Layer 2 of a small transformer language model trained on English Wikipedia (13 layers, counted from 0, width 128).
A neuron's activation on a vector x is ReLU(weights . x), where the dot is the dot product.
The model reads these tokens: " co" "ac" "hes" "." " She" " pro" "duced" " The" " M" "er" "ry" " W" "id" "ow" " on" " Bro" "ad" "way" " in" " " "194" "3"

The vector x that enters this layer's MLP at each token. A number n stands for (n - 500) times 0.007.
0 " co": 477 696 564 338 531 726 513 343 751 532 268 461 371 338 484 121 641 466 763 363 495 299 448 774 574 621 322 473 591 328 393 298 528 528 501 493 695 683 475 586 643 599 493 553 487 554 457 475 522 599 551 537 558 475 503 555 531 514 501 401 445 661 479 400 486 518 520 140 425 416 425 442 347 540 336 591 686 341 704 627 577 475 539 434 577 517 534 597 663 23 483 431 450 530 454 243 867 630 614 440 318 585 585 524 567 462 508 343 266 517 502 584 589 475 576 585 365 248 506 669 513 746 407 598 612 541 517 376
1 "ac": 531 673 551 495 389 727 598 387 656 549 240 550 404 522 306 121 596 510 698 367 393 599 515 654 411 646 355 476 475 347 337 274 168 571 710 296 586 690 402 563 614 512 706 573 278 419 557 536 578 489 522 400 585 194 360 405 497 704 507 481 475 656 614 657 639 494 374 270 388 548 499 537 350 442 351 406 867 356 759 602 762 317 418 566 650 372 435 407 757 398 539 550 375 645 384 336 620 579 598 553 322 526 785 650 511 625 525 224 374 328 623 639 336 365 605 497 353 400 521 728 467 671 404 651 530 441 523 492
2 "hes": 483 647 611 441 452 798 569 462 686 504 265 484 390 571 508 205 577 547 740 248 417 599 547 747 456 517 306 382 485 491 305 452 225 510 683 335 523 680 464 761 577 459 610 515 370 413 493 566 504 576 546 313 589 289 446 385 450 634 525 426 465 662 548 579 463 466 346 273 360 528 571 342 291 571 321 391 740 436 775 634 691 288 606 671 695 395 320 563 681 397 449 513 482 701 403 350 622 514 609 650 400 483 856 676 654 513 578 345 277 234 601 710 497 434 541 438 340 197 424 688 482 639 417 664 503 458 428 400
3 ".": 484 694 573 341 333 706 535 487 689 487 276 362 334 692 502 220 612 464 723 327 440 693 649 729 483 604 302 381 482 398 369 312 295 489 720 402 576 669 454 640 621 691 563 590 202 342 487 560 495 575 488 396 621 343 417 413 462 762 486 432 490 585 502 662 599 546 464 138 441 411 423 492 313 481 386 420 791 362 762 652 693 393 527 614 581 492 461 498 727 307 527 531 360 620 403 176 725 429 616 552 381 532 808 628 615 546 503 354 249 302 588 540 334 401 515 412 379 349 504 628 530 658 480 644 563 452 563 509
4 " She": 339 617 508 346 500 746 557 573 634 527 173 358 349 491 380 120 519 535 730 271 382 587 564 705 433 613 152 473 418 387 464 447 268 489 666 458 643 720 459 620 593 663 566 459 380 381 438 670 587 529 646 287 504 435 411 399 466 662 582 446 417 555 575 690 521 527 565 199 390 518 551 541 326 568 374 468 871 281 725 667 619 289 691 791 666 394 349 402 604 390 562 503 431 631 403 349 679 539 561 557 396 398 808 549 627 630 477 334 171 285 580 627 434 409 495 483 381 358 518 598 581 720 526 698 511 474 437 458
5 " pro": 468 714 578 362 339 828 506 396 657 461 183 434 328 571 396 339 695 441 789 291 390 611 597 690 534 674 241 494 578 279 389 441 326 426 604 400 619 810 467 539 598 583 690 433 239 277 592 561 569 439 617 385 624 368 341 354 461 588 528 381 487 649 653 621 518 559 502 240 372 388 535 555 352 520 389 620 627 384 775 750 632 388 474 565 631 510 422 577 704 345 563 510 397 737 389 273 683 415 521 538 383 486 835 517 578 602 454 383 181 340 499 641 398 469 429 492 346 303 515 592 472 794 408 530 542 539 543 386
6 "duced": 350 683 650 461 338 679 561 450 673 461 291 481 295 535 399 217 663 385 759 224 366 636 626 721 463 569 361 416 451 419 400 442 359 526 651 312 563 710 407 534 637 533 570 461 351 296 514 491 561 527 511 290 622 297 503 375 456 674 549 427 463 647 629 524 530 559 471 293 365 372 524 460 342 562 377 388 655 426 820 761 731 264 668 528 666 518 257 607 658 323 698 662 448 665 392 392 561 440 584 611 412 454 811 542 555 464 460 324 206 305 696 668 490 461 555 516 299 329 436 632 493 781 397 634 568 468 506 436
7 " The": 360 733 583 416 456 722 465 449 606 537 230 454 386 476 493 250 730 465 803 252 399 665 675 735 461 548 245 477 524 432 295 471 193 582 693 318 618 740 479 682 545 588 547 404 282 325 512 701 587 433 639 354 562 330 394 456 543 698 517 441 352 623 541 507 565 523 564 216 388 495 474 548 307 558 264 441 752 350 702 679 602 321 575 597 548 376 328 396 652 284 592 523 465 619 358 300 649 483 669 561 417 497 807 569 558 466 498 298 195 365 648 648 440 442 519 511 377 360 601 656 550 695 460 685 544 474 543 421
8 " M": 357 631 530 369 419 774 483 387 697 629 169 392 390 563 427 216 672 517 746 265 482 736 591 665 593 540 339 523 561 385 422 461 266 528 700 350 668 686 476 594 575 628 685 466 339 167 442 661 608 491 662 357 634 282 428 345 655 606 510 397 422 505 646 560 542 534 539 200 373 535 526 511 272 515 382 500 872 421 707 608 629 388 587 663 613 434 418 481 642 377 559 532 428 632 389 169 697 499 548 448 451 554 829 546 522 576 456 269 199 348 678 456 382 426 560 447 326 337 476 649 512 648 398 623 517 404 430 433
9 "er": 421 633 590 390 267 739 578 374 727 609 177 471 357 512 413 275 589 431 703 252 418 596 675 652 477 649 293 475 537 457 355 376 160 571 639 513 563 628 344 659 597 582 673 574 317 353 568 621 608 550 583 373 648 292 425 365 509 610 562 400 391 544 668 544 575 579 391 194 493 481 545 461 357 485 343 433 772 371 775 694 711 273 523 587 678 420 393 577 753 320 626 565 457 667 358 334 673 423 639 643 412 511 743 497 538 576 422 245 245 215 626 644 350 437 516 499 311 383 477 625 494 704 436 693 541 401 449 436
10 "ry": 390 632 561 387 458 838 681 503 732 453 233 457 383 547 421 156 625 454 768 247 315 520 484 749 409 636 293 374 485 508 425 502 225 604 695 423 547 672 424 656 522 596 739 550 260 326 491 645 595 498 553 268 631 340 460 343 466 644 575 387 579 501 535 644 488 510 483 228 434 402 506 509 314 474 331 387 818 436 695 632 645 256 558 700 697 472 344 509 738 374 561 496 458 598 325 306 633 429 594 592 342 533 826 500 543 605 397 364 208 330 657 623 513 458 564 522 376 347 483 668 452 723 410 614 539 574 529 406
11 " W": 411 704 588 307 467 783 528 429 602 595 204 384 346 544 431 261 638 531 699 265 356 713 595 656 532 544 323 525 467 428 409 387 220 569 729 470 636 634 453 575 578 654 557 580 374 278 512 719 583 519 614 286 602 354 443 425 619 723 605 399 320 517 565 594 561 462 581 142 325 495 572 538 317 560 319 508 793 417 811 655 661 312 628 642 519 478 324 467 541 345 598 560 411 601 407 148 620 546 607 517 476 450 785 582 557 609 425 360 227 331 568 593 359 373 568 404 351 351 389 658 507 698 460 727 534 377 409 453
12 "id": 278 726 635 404 299 805 657 442 790 540 198 544 382 594 399 225 583 439 733 373 407 568 627 664 481 619 355 391 650 422 311 304 206 566 661 383 614 662 342 562 612 624 663 547 348 227 605 530 591 491 519 248 627 304 383 463 568 649 638 388 354 569 546 592 477 584 484 261 305 450 541 486 282 518 418 430 757 402 763 657 724 271 477 595 693 475 385 518 744 388 568 628 419 716 306 284 529 505 593 510 410 507 728 595 608 534 432 294 316 334 612 489 558 462 620 516 372 381 510 672 496 631 303 513 545 446 459 460
13 "ow": 382 771 611 358 396 840 673 503 739 503 280 462 383 541 380 190 572 449 720 296 322 550 619 648 510 597 261 499 614 448 401 437 203 438 697 515 560 687 381 711 590 605 586 541 305 318 597 736 540 574 531 285 619 365 493 420 512 640 601 382 396 417 553 656 387 422 431 202 485 471 491 377 331 551 367 538 728 418 749 690 696 294 602 560 579 442 346 496 711 355 625 681 478 595 357 221 607 519 629 641 434 468 760 561 600 481 459 314 217 296 576 644 395 418 622 483 354 302 496 588 515 701 369 644 493 425 475 370
14 " on": 402 726 658 411 327 783 509 486 715 396 326 449 326 590 445 221 597 428 780 262 325 581 628 688 573 611 305 435 617 388 340 502 229 542 669 480 605 718 420 632 610 618 620 508 309 289 506 589 593 617 690 283 481 315 401 500 473 727 577 439 473 543 570 511 433 539 489 143 351 367 483 497 357 559 382 576 639 365 795 697 664 289 632 496 581 439 375 555 605 278 647 636 445 715 454 234 588 471 584 540 480 502 850 534 528 480 427 358 209 296 563 511 485 569 551 463 325 354 458 643 424 636 403 651 511 531 552 406
15 " Bro": 393 700 503 300 323 790 519 431 638 581 203 430 367 621 352 249 658 446 808 324 401 578 502 816 553 640 314 522 510 373 456 449 165 618 663 470 605 544 398 654 519 617 564 483 448 322 516 715 549 555 687 326 545 370 372 342 529 702 579 452 483 525 599 696 502 472 605 103 313 354 499 513 396 574 307 499 744 430 768 734 741 282 573 566 617 402 416 460 498 367 568 653 454 659 494 180 587 631 567 558 386 481 761 508 619 575 405 333 270 368 571 573 430 514 486 466 335 379 447 579 447 673 231 733 504 505 394 427
16 "ad": 402 753 624 421 389 734 621 437 685 498 284 511 343 608 344 233 608 495 784 423 448 564 593 659 491 619 332 393 541 464 345 411 229 601 686 447 648 699 323 591 627 530 642 519 338 274 692 569 654 463 521 302 623 213 427 367 483 556 582 434 373 605 493 691 497 601 468 275 401 548 447 476 293 510 485 377 732 397 870 609 701 290 501 692 650 404 318 513 593 311 613 617 537 682 335 184 503 433 634 626 427 521 796 586 535 533 360 308 344 328 598 555 410 361 510 496 351 403 407 612 493 678 329 620 457 474 480 549
17 "way": 337 665 645 382 410 816 670 547 619 578 297 468 395 554 504 289 492 397 780 317 338 493 573 706 492 573 251 533 561 453 371 499 216 611 669 479 641 732 436 557 569 595 572 492 372 375 520 642 629 554 546 277 615 332 451 391 393 735 595 399 488 461 598 684 423 516 460 159 433 439 424 564 328 555 319 473 806 342 745 678 668 228 627 541 558 457 362 532 720 393 633 566 419 544 426 204 527 485 560 585 378 469 788 582 630 558 373 340 168 203 606 674 492 386 608 474 358 426 388 631 472 719 321 735 547 516 436 391
18 " in": 364 772 638 383 386 791 454 504 715 409 187 386 367 526 437 228 618 496 772 290 384 557 593 680 587 641 309 466 580 436 314 516 245 551 676 425 635 669 489 604 643 638 575 491 170 242 542 565 548 539 673 319 523 315 365 501 575 725 600 483 522 549 638 550 445 500 470 200 321 435 498 497 329 564 424 543 634 397 758 709 714 324 517 472 556 508 437 590 658 285 663 612 440 702 396 159 601 463 584 540 427 548 764 633 486 498 368 368 221 286 545 531 536 476 513 467 376 341 486 671 515 615 395 589 531 448 559 393
19 " ": 408 716 593 381 390 758 514 403 586 519 286 331 411 622 513 237 647 512 689 220 381 614 634 702 533 602 371 509 508 362 344 405 285 623 610 403 678 693 465 606 602 626 626 499 338 194 470 689 611 535 626 388 575 283 524 468 564 706 493 456 513 517 609 582 560 534 525 173 283 469 421 599 274 525 368 490 818 393 799 611 704 312 469 600 533 497 393 574 626 379 620 575 446 676 422 120 587 430 681 541 469 507 761 545 571 502 347 346 250 246 579 525 439 366 479 360 330 349 483 758 507 708 408 568 540 410 574 472
20 "194": 366 707 583 313 359 690 662 467 615 464 222 489 396 594 386 263 505 412 802 267 288 594 543 718 547 565 305 488 458 402 373 528 332 517 611 478 743 735 422 718 530 557 584 495 380 139 394 707 639 535 513 364 577 279 453 385 500 635 627 374 487 480 586 572 529 584 441 209 391 441 376 483 324 564 399 587 631 331 847 675 667 388 540 684 587 504 404 501 716 486 576 562 445 588 331 273 609 477 626 685 381 543 744 484 534 601 369 310 202 280 711 652 423 428 587 400 391 378 446 591 571 750 350 680 477 534 502 414
21 "3": 323 672 567 406 339 685 606 416 616 469 274 416 395 623 424 304 562 480 781 245 364 593 672 715 550 572 277 442 467 382 308 430 192 557 641 483 647 768 276 599 640 574 639 487 335 224 463 662 591 494 529 332 648 257 483 398 495 685 483 467 420 511 554 520 594 567 504 122 412 460 476 589 319 538 360 391 806 358 776 621 651 372 495 720 549 500 324 578 745 423 628 637 460 676 411 268 641 429 645 629 462 564 750 457 527 595 362 364 275 281 566 623 488 410 572 429 329 385 389 642 551 759 292 681 541 519 510 477

Each question shows the input weights of one neuron of the MLP. A number n stands for (n - 500) times 0.0055.

n473: 516 455 534 482 474 426 488 445 543 433 494 556 465 453 525 450 448 485 491 573 523 541 470 537 458 521 526 487 507 531 562 567 517 508 548 425 505 497 546 511 479 494 481 448 439 507 412 413 482 493 455 484 465 488 494 508 457 525 502 497 546 548 544 515 454 548 480 612 522 477 573 520 519 487 431 566 495 454 523 464 514 561 574 445 492 449 442 521 535 510 497 472 488 490 464 524 512 512 524 451 516 520 451 508 500 470 468 559 445 576 561 528 510 515 524 513 479 454 518 503 507 580 482 456 495 460 484 523
On which token does it fire most, and how strongly? 6 "duced", at about 1

n398: 517 471 473 461 469 494 451 488 491 504 486 490 501 490 483 461 518 480 522 528 485 515 493 546 532 351 458 487 541 485 550 526 522 498 500 527 547 548 554 552 497 499 471 562 496 481 524 489 512 514 504 510 519 529 442 488 473 485 493 536 546 558 511 486 491 455 481 476 505 474 470 555 558 527 550 490 441 506 477 454 508 486 537 510 474 463 475 492 457 522 541 516 483 515 507 528 518 470 480 503 522 520 483 478 543 543 494 484 442 544 465 515 544 452 517 555 489 563 571 446 423 559 466 424 487 456 517 529
It fires most on token 5 " pro"

n449: 496 520 492 499 491 432 545 479 538 518 471 492 477 492 529 558 473 513 467 512 495 488 510 513 546 478 532 504 447 517 498 499 500 506 461 493 519 494 511 508 513 490 494 476 507 502 483 502 521 521 470 483 515 538 533 524 497 510 502 484 525 489 525 492 489 493 486 434 519 472 458 531 474 524 486 509 446 467 514 511 493 511 505 547 521 479 506 490 485 536 472 501 530 513 518 519 526 490 506 522 538 494 469 495 521 517 506 505 482 471 518 531 556 469 487 470 465 494 528 528 518 546 483 451 501 500 512 512
Its three highest activations, in order, are on tokens 20 "194", 21 "3", 19 " "

n63: 502 517 494 506 555 588 505 505 542 450 503 510 458 533 500 529 463 490 484 561 504 475 512 477 532 494 501 522 478 517 534 538 535 511 520 520 529 464 527 502 491 503 481 529 471 526 487 430 527 505 508 599 523 548 471 452 511 553 503 471 510 496 523 512 596 513 493 472 492 464 529 473 475 456 500 473 539 515 510 557 496 534 521 508 502 509 499 464 460 481 540 555 517 484 508 456 452 466 538 513 522 452 506 460 513 436 508 473 506 493 508 501 493 458 485 479 559 494 528 496 518 549 547 438 476 496 537 562
It fires most on token 3 "."

n439: 560 584 529 482 525 478 474 521 546 495 549 544 501 465 450 506 538 506 501 542 552 501 476 470 499 489 552 484 557 495 483 517 472 493 524 512 478 439 476 502 513 495 540 476 494 444 487 547 510 470 493 457 546 500 516 460 550 472 531 527 526 492 533 451 517 544 568 562 509 553 542 551 503 513 475 592 521 454 490 496 443 483 515 503 527 463 489 438 451 424 491 519 456 487 513 488 473 529 485 480 598 485 515 423 498 430 496 492 489 509 495 528 472 486 532 519 494 482 458 472 550 568 512 494 501 505 529 499
On which token does it fire most, and how strongly? 8 " M", at about 1.1

n189: 491 499 448 552 504 448 506 498 477 504 515 550 481 520 436 491 489 502 564 450 573 496 526 520 549 562 525 527 520 546 476 464 518 511 465 477 497 425 511 497 488 512 431 453 498 457 572 555 523 521 521 481 564 515 528 509 502 445 481 561 462 468 512 544 485 527 538 567 483 497 547 478 487 503 478 451 497 514 567 498 411 479 522 458 535 492 530 515 517 500 533 513 504 481 461 486 447 450 458 482 491 458 500 521 489 541 532 534 528 486 517 539 483 452 470 500 496 479 502 407 496 531 467 444 501 510 489 461
It fires most on token 16 "ad"

n91: 506 512 488 489 538 448 498 591 510 501 501 470 482 496 507 502 523 494 506 523 559 469 494 517 525 500 500 514 496 484 524 504 513 527 477 535 540 503 469 492 501 446 506 461 486 494 471 533 528 514 479 466 510 521 445 451 467 459 510 502 508 545 508 557 499 513 478 468 500 531 512 558 451 487 517 501 532 541 480 549 533 511 488 487 484 534 524 527 496 491 530 471 469 495 523 542 467 501 474 497 518 494 487 485 535 470 491 503 495 522 495 496 528 500 491 566 462 503 472 472 481 552 524 517 517 492 498 498
On which token does it fire most, and how strongly? 17 "way", at about 0.6

n52: 501 562 527 537 501 485 499 514 486 478 571 479 527 440 461 499 502 494 507 509 503 480 464 472 523 485 548 479 548 502 523 460 496 462 474 513 476 535 490 534 473 459 496 534 509 462 505 485 497 516 504 551 510 502 467 463 501 529 526 511 465 483 554 471 530 538 473 481 510 458 506 458 498 483 516 544 529 415 537 458 504 524 540 479 478 501 496 442 522 647 476 512 522 513 473 487 483 491 523 484 488 460 436 512 518 540 473 519 519 514 533 508 497 491 476 505 508 454 500 480 505 558 469 467 503 510 491 550
It fires most on token 20 "194"

n238: 517 539 521 531 467 462 513 502 508 466 415 541 485 545 497 522 462 476 519 513 452 532 518 491 495 529 540 548 525 493 512 531 549 502 483 500 540 503 545 502 458 426 476 464 521 464 415 485 489 515 518 492 509 488 512 546 462 481 543 452 525 556 515 487 499 529 472 446 514 441 454 441 536 502 485 511 439 427 461 503 527 540 529 550 497 447 474 533 449 556 438 523 474 443 537 521 434 530 513 497 469 518 470 518 475 513 449 461 550 470 519 498 411 475 470 481 552 452 570 508 489 496 571 499 466 532 514 503
It fires most on token 20 "194"

n235: 477 523 504 538 492 518 475 523 545 501 470 536 488 498 477 517 521 464 481 481 519 487 557 485 483 484 528 506 554 530 500 533 513 433 494 504 508 457 461 511 558 571 486 500 511 457 493 428 494 508 488 509 517 533 546 458 562 454 528 439 498 467 448 548 455 500 511 550 523 487 508 504 489 483 457 470 528 507 443 518 482 505 501 514 487 505 512 450 522 456 524 545 518 484 456 522 437 499 499 474 539 497 492 493 521 481 472 456 523 498 500 485 520 499 469 490 519 518 522 478 511 518 441 404 492 478 438 479
It fires most on token 12 "id"

n149: 490 492 511 505 516 508 506 459 397 479 481 516 539 456 462 456 506 514 469 478 480 465 557 520 508 480 482 513 518 488 503 498 481 524 436 471 514 438 485 524 446 482 502 524 443 580 521 541 517 521 510 452 504 486 522 504 520 526 546 547 461 515 445 471 526 510 509 534 444 500 519 457 466 524 481 452 494 437 447 540 467 552 497 564 435 539 490 483 456 431 499 415 484 441 486 553 502 518 499 508 487 463 587 510 531 519 512 553 491 532 475 459 540 579 464 445 512 521 527 545 536 460 462 491 506 587 517 464
Its three highest activations, in order, are on tokens 7 " The", 0 " co", 4 " She"

n429: 503 474 483 546 500 491 478 487 497 567 551 541 452 506 523 496 484 527 485 508 570 511 482 525 524 528 478 517 500 459 484 521 481 466 457 497 524 563 474 480 472 501 397 481 484 494 519 437 554 464 491 506 501 474 501 503 509 454 503 510 521 503 514 513 524 547 509 495 487 553 529 429 466 529 526 466 426 565 598 524 525 490 557 470 478 501 502 516 443 574 539 445 486 470 462 469 484 453 505 515 540 479 550 524 472 486 487 517 521 568 466 495 493 474 475 489 467 442 465 492 491 531 519 448 465 524 545 523
It fires most on token 16 "ad"

n129: 574 520 494 480 557 529 467 499 516 503 525 508 522 499 466 493 438 476 448 474 510 479 453 441 487 491 532 543 482 467 504 500 518 474 543 470 527 434 484 443 497 461 518 497 441 512 502 506 587 510 567 540 570 579 464 478 501 522 514 503 514 492 571 473 566 493 484 494 539 506 468 568 444 532 470 508 542 505 510 481 507 546 465 462 468 509 503 459 458 477 512 490 543 503 456 471 544 489 494 498 549 537 490 510 471 479 509 546 428 476 486 552 530 505 499 429 471 510 504 437 529 500 441 457 525 479 482 498
It fires most on token 8 " M"

n427: 510 504 483 470 463 462 484 487 521 439 490 504 511 518 516 502 518 558 463 536 567 523 491 499 442 458 483 559 503 487 518 542 472 483 504 507 424 544 464 483 524 503 540 509 476 469 438 537 543 479 490 491 480 530 476 517 548 515 476 498 553 507 453 539 532 533 486 515 496 455 517 456 493 524 490 552 499 510 535 502 524 541 526 503 478 476 523 424 522 520 349 447 513 450 522 479 493 512 455 429 492 479 503 460 480 469 535 483 442 500 465 487 513 516 466 496 466 501 457 486 488 484 457 505 498 475 461 495
It fires most on token 8 " M"

n293: 576 470 494 516 461 492 520 526 479 513 482 524 520 512 509 524 434 438 519 510 528 479 465 540 503 537 506 520 470 542 465 529 490 491 502 469 541 526 517 480 483 533 431 466 517 446 480 518 538 529 518 529 546 444 545 544 546 503 528 514 518 536 468 505 495 503 520 526 520 485 482 470 486 506 518 501 503 461 511 532 480 512 467 436 529 450 455 490 416 531 508 513 494 531 505 505 505 553 457 505 494 515 500 518 454 450 487 521 507 471 492 528 481 514 511 504 503 457 450 447 526 479 506 541 615 506 458 475
Its three highest activations, in order, are on tokens 20 "194", 15 " Bro", 17 "way"

n65: 519 500 494 535 468 535 437 607 504 497 509 511 536 514 530 479 450 495 486 567 480 482 441 504 506 520 537 489 489 533 459 536 468 503 518 495 477 542 507 447 504 542 442 510 488 520 551 439 477 530 515 475 447 505 510 524 499 467 471 535 483 496 511 483 512 445 491 495 526 506 537 532 510 474 473 496 514 414 442 524 493 523 468 523 485 466 498 535 547 492 519 502 508 519 465 495 466 460 510 515 570 430 484 506 460 522 494 475 453 466 512 496 517 514 535 429 464 454 559 494 517 519 537 409 550 521 500 546
On which token does it fire most, and how strongly? 18 " in", at about 0.25

n139: 491 487 528 508 478 537 483 508 511 510 490 470 528 482 486 480 466 450 505 523 516 493 483 505 514 483 575 533 554 481 437 514 527 473 484 485 519 498 509 355 561 510 467 530 538 497 558 534 568 508 513 524 456 484 491 495 490 351 533 481 490 491 490 483 546 585 522 503 523 464 500 497 505 442 490 561 543 522 526 471 485 509 479 498 535 486 443 479 547 486 484 523 462 529 540 473 470 518 492 474 563 450 474 503 500 474 490 518 480 458 523 347 494 500 514 503 479 436 511 509 528 506 485 482 463 500 505 524
It fires most on token 12 "id"

n402: 456 460 510 497 562 487 501 487 533 565 463 583 534 554 493 504 552 514 521 477 496 540 515 506 501 431 459 502 512 462 524 437 510 510 472 554 477 489 490 504 473 487 515 495 492 507 496 485 550 536 505 535 493 467 548 525 493 495 487 439 482 466 534 441 525 497 540 501 497 488 562 476 490 503 481 535 518 485 455 520 492 500 526 510 492 503 474 533 442 507 480 503 480 489 522 479 497 496 504 488 494 503 509 475 507 482 518 559 538 494 472 471 509 499 552 470 465 465 495 477 497 456 520 514 464 528 499 498
It fires most on token 8 " M"

n437: 517 511 499 547 512 522 536 525 484 484 468 548 564 491 482 462 493 449 521 474 539 474 575 492 557 477 489 471 501 617 505 423 469 501 499 498 501 486 483 442 471 533 485 466 492 503 501 518 512 479 496 475 533 546 523 494 549 433 556 518 549 560 519 507 554 465 509 504 480 443 477 534 490 436 541 519 495 435 449 445 512 421 477 438 534 542 527 494 523 533 486 542 514 494 491 486 498 553 480 468 492 526 409 478 589 528 493 550 469 485 517 475 519 455 544 513 496 483 513 497 500 432 525 508 522 496 489 447
On which token does it fire most, and how strongly? 12 "id", at about 1.1

n337: 541 506 483 479 528 518 502 534 450 529 498 454 500 513 514 479 407 505 444 507 527 531 499 543 480 440 514 435 513 540 503 496 543 555 508 511 522 452 495 524 541 498 483 441 455 519 476 544 465 539 453 534 531 477 515 507 512 483 545 431 532 507 529 526 474 499 452 483 499 484 492 554 500 466 491 508 468 563 495 516 517 490 471 510 489 479 518 494 514 478 506 490 492 522 525 527 501 509 512 507 506 503 539 495 488 405 545 530 488 470 515 517 521 507 524 461 461 461 498 433 490 490 522 508 448 574 539 469
It fires most on token 2 "hes"

n57: 514 492 525 508 562 473 428 515 492 508 517 536 461 468 524 463 536 502 551 567 485 469 520 486 518 478 541 499 483 437 525 493 483 510 529 489 485 507 514 508 501 505 438 488 457 498 519 488 479 524 518 557 509 498 464 521 503 489 467 517 493 477 508 519 533 408 495 531 522 454 544 496 509 502 472 501 470 520 473 486 565 540 525 462 535 514 476 550 453 468 459 554 555 515 538 452 495 469 514 469 442 422 451 561 440 514 515 469 454 464 503 490 546 488 465 528 504 472 570 536 523 481 526 494 532 528 509 505
On which token does it fire most, and how strongly? 0 " co", at about 1.5

n475: 526 511 476 489 514 495 485 519 463 461 511 474 462 524 469 490 522 525 482 470 560 533 497 437 535 517 477 445 490 529 563 515 548 536 552 473 520 453 496 549 481 462 492 555 513 477 544 512 502 480 416 525 422 482 500 524 466 479 458 470 527 554 516 513 422 474 467 556 471 523 482 534 476 533 474 543 467 463 538 512 473 483 526 494 505 461 507 502 445 485 530 558 507 502 469 521 522 480 475 504 487 536 514 570 438 502 480 509 523 546 470 515 477 504 461 520 537 492 480 505 447 530 485 550 507 525 532 485
It fires most on token 16 "ad"

n14: 485 519 401 481 560 522 433 455 502 461 461 514 495 453 506 523 474 510 429 530 455 528 521 519 506 475 513 490 497 462 492 511 455 481 513 493 564 495 548 487 505 542 509 529 521 477 447 503 511 522 497 502 543 500 489 481 526 523 467 501 469 490 500 497 524 571 515 499 489 478 461 509 520 466 526 567 503 492 476 545 464 470 473 474 496 486 482 511 503 477 319 571 567 404 531 520 485 451 444 530 495 535 484 478 517 450 494 470 487 514 472 513 481 478 479 497 466 490 568 496 483 496 479 544 493 419 469 496
On which token does it fire most, and how strongly? 8 " M", at about 0.76

n375: 500 503 520 534 549 536 535 536 501 493 468 514 528 442 476 495 487 494 483 462 479 470 516 530 455 485 516 470 471 489 534 505 500 491 494 505 532 480 494 484 474 457 459 514 496 524 495 453 524 515 515 575 557 473 512 537 491 524 490 484 502 511 537 497 518 488 582 485 609 523 481 468 508 515 627 470 508 530 447 549 548 459 501 439 472 524 518 554 489 481 546 511 527 505 488 534 474 508 480 543 493 476 558 536 500 505 482 488 548 511 493 514 490 541 478 503 509 479 498 489 457 499 536 545 535 528 565 486
It fires most on token 6 "duced"

n351: 537 487 517 475 455 570 571 491 477 511 560 515 442 538 464 506 564 503 459 563 514 535 514 480 541 495 462 515 492 543 462 427 485 480 445 472 502 493 508 578 484 490 535 476 498 511 529 493 463 537 469 511 495 480 491 544 461 536 461 485 554 465 510 499 513 506 539 527 516 500 556 474 548 529 473 523 414 477 438 474 506 527 471 504 520 504 517 503 487 467 506 476 483 532 486 542 495 504 502 419 448 501 572 495 486 500 486 469 532 477 472 509 473 467 524 484 524 492 511 498 445 471 494 549 554 506 498 604
It fires most on token 1 "ac"

n445: 496 532 475 518 514 527 483 576 505 530 460 466 489 521 498 512 485 475 506 504 484 450 477 457 517 511 528 505 548 522 470 548 476 514 524 450 517 471 476 455 498 492 492 474 487 465 517 530 543 524 473 502 506 484 496 505 512 500 484 528 514 566 492 431 494 504 470 427 519 471 483 518 536 425 520 575 462 533 541 444 486 478 474 519 537 495 501 486 540 472 470 510 490 478 527 547 466 535 517 533 523 491 496 482 511 440 500 512 580 496 475 455 521 514 455 498 455 479 472 476 508 528 456 513 513 489 497 527
It fires most on token 14 " on"

n99: 497 452 473 461 501 499 462 538 524 511 499 510 493 523 466 455 461 512 500 487 497 525 511 511 530 481 485 481 466 463 454 545 518 514 452 463 516 482 523 528 458 468 453 495 500 495 487 496 518 510 558 592 473 492 496 530 442 456 535 515 518 489 501 484 508 520 484 505 530 464 511 512 452 438 453 519 449 487 516 500 461 527 522 459 568 505 473 492 491 501 500 516 555 497 549 487 467 517 494 467 492 492 542 527 484 519 504 563 534 462 450 511 461 494 534 516 442 476 539 449 489 548 487 509 492 489 525 531
It fires most on token 14 " on"

n480: 523 485 513 478 518 484 500 471 537 538 515 491 523 529 507 508 502 495 442 474 526 497 538 486 519 504 484 530 521 527 479 548 491 510 399 516 489 527 485 450 491 494 551 519 475 488 469 536 489 473 517 532 468 463 501 481 511 504 469 471 552 451 530 522 544 505 581 545 472 502 489 495 444 518 509 459 543 483 509 482 456 498 461 491 457 529 488 552 474 497 473 532 452 475 515 468 567 524 498 496 518 486 494 462 507 474 526 497 477 472 473 448 494 509 531 502 477 504 488 503 510 515 516 496 513 517 563 485
Its three highest activations, in order, are on tokens 19 " ", 8 " M", 21 "3"

n150: 510 506 502 491 519 541 480 548 521 466 509 502 462 492 474 536 533 509 490 521 470 486 510 511 576 460 498 518 490 416 466 486 531 484 481 509 515 509 447 527 523 483 476 497 517 465 520 497 515 514 507 529 469 528 462 509 513 467 531 501 527 490 507 527 487 473 524 501 503 474 513 518 485 432 477 477 432 506 532 536 468 521 482 515 498 491 500 486 524 478 506 484 454 485 510 510 466 479 496 459 474 484 497 545 498 533 476 486 499 458 493 498 478 523 487 465 476 454 489 460 520 420 560 471 557 459 522 552
Its three highest activations, in order, are on tokens 5 " pro", 18 " in", 14 " on"

n199: 555 564 493 495 528 505 448 483 501 525 485 500 494 475 446 540 493 471 526 448 521 509 521 478 534 471 560 486 478 448 478 393 524 500 500 496 458 527 496 490 470 441 589 508 551 467 523 544 569 557 549 524 510 578 518 458 537 470 497 497 551 533 552 468 440 536 460 452 485 565 501 505 527 458 476 485 472 498 526 486 455 505 456 392 518 500 535 475 493 516 543 528 514 537 541 587 400 485 489 545 505 493 562 512 489 483 458 478 452 594 468 498 450 533 511 544 531 443 535 359 464 529 516 546 463 501 533 517
It fires most on token 5 " pro"

n399: 579 493 518 536 518 504 473 519 495 505 490 492 455 476 469 542 448 504 498 536 537 490 493 432 536 486 489 527 456 529 523 472 503 505 484 500 468 525 488 496 497 510 485 479 548 466 485 534 552 537 510 553 512 469 563 527 480 507 526 479 446 487 480 496 522 525 510 470 460 473 581 499 474 482 491 531 463 481 538 500 474 528 517 515 512 425 476 505 552 485 502 527 497 428 522 510 551 510 486 431 539 480 516 513 513 501 496 499 488 463 485 526 495 512 510 531 504 511 454 507 484 538 464 485 470 477 460 514
On which token does it fire most, and how strongly? 11 " W", at about 0.97